Layer 11 of a small transformer language model trained on English Wikipedia (14 layers, counted from 0, width 128).
A neuron adds its activation times its output weights to the MLP's output. To switch it off is to set its activation to zero at one token and run the rest of the model.

Output weights of the MLP neurons that the questions are about. A number n stands for (n - 128) times 0.0017.
n3: 150, 141, 149, 104, 138, 135, 121, 138, 167, 173, 172, 161, 96, 141, 131, 126, 121, 110, 100, 110, 151, 112, 127, 157, 148, 134, 163, 110, 68, 146, 112, 127, 85, 132, 143, 150, 117, 122, 102, 110, 124, 145, 107, 92, 111, 118, 109, 154, 162, 132, 166, 149, 96, 140, 83, 87, 110, 95, 155, 112, 56, 164, 145, 114, 135, 122, 126, 40, 90, 123, 76, 144, 111, 77, 98, 116, 156, 110, 140, 120, 143, 123, 100, 131, 151, 121, 111, 90, 147, 135, 102, 158, 115, 165, 172, 148, 134, 125, 68, 163, 157, 100, 96, 117, 126, 130, 157, 212, 126, 127, 152, 112, 104, 80, 108, 135, 113, 151, 158, 110, 145, 156, 153, 90, 75, 91, 142, 121
n75: 129, 141, 118, 73, 81, 151, 91, 123, 114, 95, 99, 82, 154, 163, 157, 108, 151, 133, 106, 126, 109, 187, 143, 141, 76, 90, 123, 143, 150, 99, 161, 66, 123, 112, 182, 164, 162, 127, 149, 54, 159, 91, 162, 146, 67, 116, 180, 151, 76, 137, 102, 70, 77, 172, 41, 172, 100, 106, 150, 159, 131, 96, 165, 92, 114, 80, 120, 167, 168, 136, 95, 65, 115, 125, 183, 79, 86, 105, 90, 120, 138, 109, 85, 161, 180, 165, 167, 99, 162, 134, 184, 144, 121, 56, 74, 135, 105, 75, 120, 142, 118, 140, 143, 167, 133, 143, 128, 53, 150, 107, 103, 137, 141, 82, 119, 140, 77, 106, 153, 170, 187, 159, 146, 160, 99, 102, 189, 109
n113: 130, 221, 54, 123, 107, 95, 159, 185, 75, 129, 143, 176, 135, 85, 127, 118, 118, 137, 71, 120, 150, 124, 144, 145, 155, 189, 91, 147, 137, 107, 93, 117, 97, 126, 126, 97, 204, 80, 75, 8, 99, 114, 142, 70, 110, 134, 114, 154, 139, 143, 142, 123, 159, 127, 132, 146, 126, 159, 108, 165, 165, 139, 165, 127, 169, 92, 94, 214, 129, 151, 132, 140, 100, 97, 100, 168, 136, 191, 98, 152, 89, 145, 177, 189, 157, 107, 114, 156, 124, 113, 160, 118, 125, 173, 184, 139, 71, 133, 139, 186, 161, 129, 156, 114, 164, 119, 71, 119, 171, 159, 117, 150, 92, 101, 48, 152, 135, 180, 143, 84, 95, 112, 100, 105, 112, 104, 159, 171
n126: 113, 96, 129, 163, 195, 96, 133, 96, 195, 174, 154, 112, 121, 147, 126, 94, 102, 150, 113, 100, 164, 122, 146, 176, 93, 109, 128, 130, 118, 86, 74, 140, 132, 87, 88, 92, 88, 162, 159, 147, 156, 128, 111, 129, 160, 145, 120, 157, 120, 91, 132, 78, 96, 104, 119, 113, 139, 98, 173, 115, 142, 145, 154, 158, 149, 108, 125, 104, 125, 172, 98, 146, 85, 97, 111, 138, 109, 106, 112, 144, 134, 121, 61, 135, 121, 100, 175, 133, 157, 120, 124, 186, 140, 137, 135, 152, 134, 139, 92, 173, 94, 120, 151, 143, 149, 144, 190, 223, 128, 106, 140, 136, 140, 193, 107, 136, 98, 152, 136, 156, 142, 144, 101, 99, 100, 99, 74, 141
n127: 138, 111, 147, 89, 153, 184, 174, 145, 131, 131, 134, 183, 147, 133, 174, 135, 85, 107, 110, 147, 161, 107, 133, 173, 102, 111, 112, 95, 108, 151, 101, 136, 105, 118, 129, 125, 100, 153, 155, 121, 142, 146, 106, 99, 120, 105, 149, 123, 127, 133, 130, 112, 130, 119, 122, 101, 128, 112, 131, 149, 97, 125, 102, 154, 132, 99, 119, 154, 124, 114, 106, 159, 126, 132, 116, 178, 129, 148, 130, 117, 146, 54, 147, 103, 141, 100, 88, 142, 134, 110, 127, 121, 144, 126, 135, 102, 111, 100, 85, 106, 134, 158, 160, 125, 118, 106, 136, 181, 120, 113, 105, 115, 115, 166, 127, 87, 121, 181, 168, 151, 152, 140, 166, 103, 131, 174, 142, 105
n143: 164, 154, 155, 142, 139, 177, 104, 84, 151, 106, 116, 151, 161, 109, 107, 141, 89, 112, 133, 151, 145, 122, 140, 173, 100, 163, 54, 109, 93, 133, 90, 149, 94, 81, 115, 140, 148, 169, 153, 167, 154, 107, 132, 132, 114, 132, 125, 148, 133, 103, 129, 125, 88, 139, 155, 97, 138, 155, 159, 143, 124, 90, 111, 132, 151, 143, 131, 106, 162, 124, 140, 177, 139, 143, 137, 141, 103, 93, 115, 137, 159, 101, 125, 94, 167, 104, 140, 125, 103, 73, 145, 112, 130, 131, 164, 104, 100, 94, 119, 105, 87, 166, 146, 89, 107, 89, 118, 170, 162, 115, 118, 131, 134, 137, 135, 114, 143, 128, 110, 113, 147, 134, 173, 158, 106, 164, 134, 149
n167: 174, 148, 122, 141, 177, 113, 166, 133, 130, 115, 132, 94, 155, 120, 68, 110, 142, 96, 91, 188, 132, 172, 112, 138, 108, 170, 101, 118, 114, 113, 165, 104, 152, 103, 130, 122, 135, 129, 183, 106, 79, 110, 195, 139, 177, 94, 116, 93, 123, 120, 169, 151, 148, 196, 96, 100, 158, 147, 153, 137, 123, 81, 96, 155, 119, 127, 107, 101, 141, 120, 123, 140, 138, 69, 56, 88, 88, 90, 75, 127, 134, 151, 82, 107, 167, 107, 106, 176, 150, 119, 113, 140, 168, 137, 87, 92, 150, 155, 167, 159, 150, 128, 144, 112, 170, 115, 130, 143, 154, 175, 120, 181, 117, 165, 119, 113, 130, 130, 154, 187, 115, 88, 182, 124, 173, 140, 99, 156
n168: 183, 135, 77, 139, 195, 137, 123, 98, 114, 124, 93, 104, 137, 151, 161, 164, 137, 160, 125, 149, 121, 108, 117, 113, 147, 130, 116, 149, 104, 209, 102, 129, 135, 127, 134, 129, 143, 129, 135, 144, 140, 163, 124, 148, 86, 136, 92, 93, 113, 154, 93, 129, 161, 109, 114, 114, 124, 148, 156, 145, 173, 122, 130, 111, 125, 91, 117, 146, 141, 141, 99, 137, 91, 53, 133, 102, 131, 119, 103, 105, 148, 125, 90, 86, 161, 122, 118, 141, 135, 135, 125, 148, 68, 136, 162, 130, 118, 139, 156, 57, 134, 167, 95, 182, 122, 123, 80, 193, 127, 121, 141, 141, 119, 81, 88, 100, 175, 121, 154, 121, 132, 132, 134, 140, 130, 108, 147, 73
n184: 111, 118, 145, 71, 104, 94, 148, 106, 79, 123, 94, 132, 118, 163, 114, 132, 138, 140, 83, 154, 127, 112, 68, 185, 167, 112, 141, 194, 199, 141, 89, 129, 122, 167, 160, 154, 98, 85, 160, 198, 115, 106, 135, 134, 101, 119, 183, 112, 136, 104, 138, 109, 131, 119, 122, 125, 157, 103, 133, 122, 178, 127, 91, 133, 202, 109, 157, 210, 105, 133, 165, 138, 116, 123, 133, 183, 100, 78, 144, 108, 89, 105, 175, 131, 134, 131, 157, 136, 102, 127, 188, 153, 171, 86, 133, 119, 69, 129, 137, 100, 159, 155, 150, 101, 93, 132, 84, 148, 98, 134, 112, 135, 132, 128, 95, 157, 143, 170, 164, 148, 147, 87, 189, 110, 94, 128, 169, 154

Each question names a token from some text and the token that comes next. It shows the activations a of the neurons there, in the order above. A number n stands for (n - 128) times 0.12.

Then comes g, the gradient of the next token's log-probability with respect to the MLP's output, scaled to length 1. A neuron's effect is roughly proportional to its activation times (output weights . g). A number n stands for (n - 128) times 0.0039.

"ck", then ":"
a: 128, 128, 130, 130, 110, 142, 128, 93, 128
g: 123, 145, 114, 130, 127, 155, 123, 138, 109, 111, 178, 128, 131, 153, 95, 129, 97, 152, 149, 112, 141, 86, 120, 141, 141, 158, 107, 140, 133, 86, 123, 114, 147, 111, 132, 133, 109, 140, 117, 75, 179, 112, 150, 81, 140, 117, 104, 112, 112, 126, 147, 115, 144, 110, 132, 136, 179, 132, 174, 122, 150, 148, 85, 141, 150, 94, 124, 141, 119, 135, 108, 153, 100, 150, 106, 110, 135, 115, 118, 117, 135, 157, 149, 147, 134, 100, 173, 147, 85, 146, 129, 110, 159, 153, 120, 127, 103, 124, 101, 116, 126, 139, 166, 116, 133, 120, 127, 130, 123, 114, 154, 148, 148, 149, 149, 145, 137, 132, 124, 113, 149, 72, 137, 107, 184, 151, 162, 168
Which two neurons, each switched off alone, lower its probability most, in order? n168, n143

" ", then "ice"
a: 134, 125, 128, 135, 136, 125, 128, 128, 141
g: 104, 157, 126, 156, 105, 123, 94, 112, 135, 77, 97, 107, 113, 121, 154, 99, 140, 67, 108, 132, 151, 116, 163, 146, 145, 105, 131, 102, 141, 163, 120, 121, 87, 145, 167, 150, 137, 57, 138, 150, 111, 108, 138, 120, 142, 124, 114, 143, 159, 143, 106, 113, 95, 138, 143, 180, 137, 179, 126, 108, 132, 120, 110, 118, 158, 140, 161, 124, 141, 104, 134, 116, 132, 107, 123, 139, 139, 114, 151, 148, 100, 107, 118, 135, 100, 112, 163, 97, 144, 115, 139, 133, 128, 114, 145, 164, 140, 131, 117, 155, 121, 101, 164, 131, 176, 131, 105, 126, 145, 134, 116, 119, 113, 159, 136, 138, 148, 122, 152, 143, 120, 121, 145, 126, 158, 162, 114, 82
Switching off which neuron hurts the next token most? n184

" the", then " first"
a: 151, 130, 104, 119, 124, 129, 129, 127, 132
g: 130, 116, 144, 146, 169, 143, 98, 95, 125, 144, 114, 111, 145, 172, 134, 125, 83, 134, 147, 91, 150, 137, 159, 144, 98, 110, 166, 111, 141, 142, 187, 127, 117, 111, 137, 106, 129, 90, 140, 104, 95, 124, 97, 119, 125, 159, 145, 145, 109, 154, 145, 123, 111, 134, 137, 110, 107, 133, 114, 118, 109, 128, 115, 138, 170, 166, 144, 137, 141, 95, 123, 141, 161, 161, 99, 151, 147, 122, 126, 131, 164, 105, 124, 137, 127, 133, 147, 76, 145, 136, 135, 127, 118, 119, 115, 107, 151, 99, 132, 178, 85, 122, 116, 141, 120, 153, 132, 90, 112, 117, 121, 145, 87, 104, 141, 122, 116, 131, 105, 123, 137, 60, 130, 102, 146, 122, 173, 106
Switching off which neuron hurts the next token most? n113

"le", then "po"
a: 127, 126, 128, 128, 136, 128, 133, 128, 136
g: 130, 164, 108, 121, 114, 120, 114, 119, 139, 123, 133, 150, 98, 122, 118, 119, 94, 124, 117, 117, 144, 135, 117, 129, 128, 112, 134, 114, 92, 76, 133, 149, 119, 116, 111, 120, 112, 159, 127, 53, 121, 94, 63, 163, 108, 82, 150, 125, 155, 145, 116, 147, 131, 135, 126, 114, 117, 148, 152, 111, 114, 175, 168, 151, 124, 135, 98, 144, 119, 148, 133, 103, 88, 106, 119, 125, 105, 153, 136, 156, 125, 100, 129, 92, 155, 101, 142, 125, 117, 72, 159, 150, 165, 152, 102, 136, 131, 119, 113, 103, 145, 113, 122, 145, 97, 156, 163, 115, 134, 126, 153, 123, 117, 94, 146, 119, 107, 107, 108, 92, 110, 130, 82, 121, 127, 118, 137, 116
Which neuron, switched off, raises the next token's probability most? n184

"1", then "0"
a: 129, 128, 105, 156, 142, 119, 130, 127, 126
g: 101, 130, 140, 167, 139, 106, 157, 142, 117, 110, 117, 95, 145, 141, 87, 108, 135, 83, 95, 103, 111, 93, 117, 112, 118, 114, 138, 126, 143, 165, 95, 79, 166, 114, 80, 131, 116, 127, 136, 233, 151, 106, 107, 141, 170, 145, 133, 98, 134, 121, 122, 120, 115, 122, 138, 165, 134, 134, 137, 141, 106, 165, 147, 108, 122, 125, 138, 136, 131, 130, 131, 126, 170, 121, 126, 153, 137, 145, 140, 117, 137, 116, 122, 98, 125, 89, 145, 104, 110, 126, 100, 122, 127, 139, 121, 116, 122, 172, 107, 129, 137, 121, 119, 134, 136, 133, 138, 120, 137, 146, 161, 159, 123, 142, 184, 129, 103, 129, 132, 144, 132, 111, 131, 74, 147, 117, 121, 135
Which two neurons, each switched off alone, lower its probability most, in order? n113, n126

"e", then " Bi"
a: 123, 126, 129, 128, 146, 128, 128, 94, 127
g: 117, 94, 134, 145, 130, 106, 105, 104, 134, 96, 120, 111, 150, 123, 141, 76, 168, 92, 173, 124, 102, 98, 125, 136, 125, 124, 99, 148, 164, 138, 167, 114, 111, 144, 153, 104, 150, 178, 143, 138, 152, 121, 125, 123, 131, 97, 88, 124, 104, 119, 135, 110, 106, 103, 143, 120, 100, 108, 160, 150, 116, 108, 143, 111, 65, 50, 112, 92, 136, 94, 144, 147, 130, 97, 98, 126, 84, 110, 141, 113, 115, 119, 118, 123, 126, 141, 130, 154, 127, 149, 126, 135, 113, 150, 156, 145, 141, 99, 118, 142, 144, 121, 151, 153, 86, 118, 129, 156, 113, 141, 116, 130, 131, 139, 136, 109, 101, 138, 100, 140, 150, 126, 146, 100, 131, 127, 97, 142
Which neuron, switched off, raises the next token's probability most? n168

"zen", then "s"
a: 187, 127, 129, 250, 161, 107, 129, 127, 129
g: 108, 121, 94, 168, 130, 94, 139, 134, 92, 133, 126, 84, 152, 146, 133, 139, 124, 138, 114, 140, 144, 169, 111, 110, 122, 141, 131, 143, 136, 94, 110, 124, 135, 140, 134, 122, 103, 164, 121, 167, 161, 136, 149, 156, 119, 136, 118, 140, 118, 162, 125, 133, 133, 117, 82, 146, 153, 108, 136, 116, 144, 151, 175, 144, 153, 184, 124, 186, 133, 105, 86, 113, 139, 135, 111, 129, 97, 112, 139, 130, 123, 88, 101, 98, 123, 116, 182, 126, 137, 131, 126, 123, 149, 140, 121, 68, 115, 119, 112, 137, 132, 108, 116, 117, 164, 159, 109, 113, 128, 99, 111, 162, 141, 201, 148, 138, 136, 121, 133, 113, 142, 159, 134, 126, 106, 115, 132, 125
Which neuron, switched off, raises the next token's probability most? n3

"el", then "wi"
a: 127, 129, 128, 132, 188, 126, 128, 75, 116
g: 161, 116, 72, 141, 128, 135, 121, 122, 124, 109, 126, 156, 101, 113, 108, 119, 109, 103, 89, 144, 136, 90, 107, 100, 137, 101, 131, 136, 81, 120, 165, 131, 98, 109, 158, 92, 132, 170, 138, 75, 118, 122, 126, 148, 113, 128, 153, 135, 168, 137, 92, 121, 128, 136, 103, 112, 115, 142, 111, 111, 137, 113, 137, 131, 114, 138, 136, 161, 110, 120, 125, 151, 107, 117, 137, 146, 105, 151, 109, 137, 153, 128, 179, 107, 125, 131, 115, 151, 110, 105, 138, 170, 102, 123, 132, 72, 155, 130, 143, 163, 137, 107, 131, 126, 129, 88, 99, 168, 154, 130, 124, 135, 103, 100, 121, 70, 106, 177, 111, 132, 109, 133, 118, 160, 127, 151, 111, 127
Which neuron, switched off, raises the next token's probability most? n168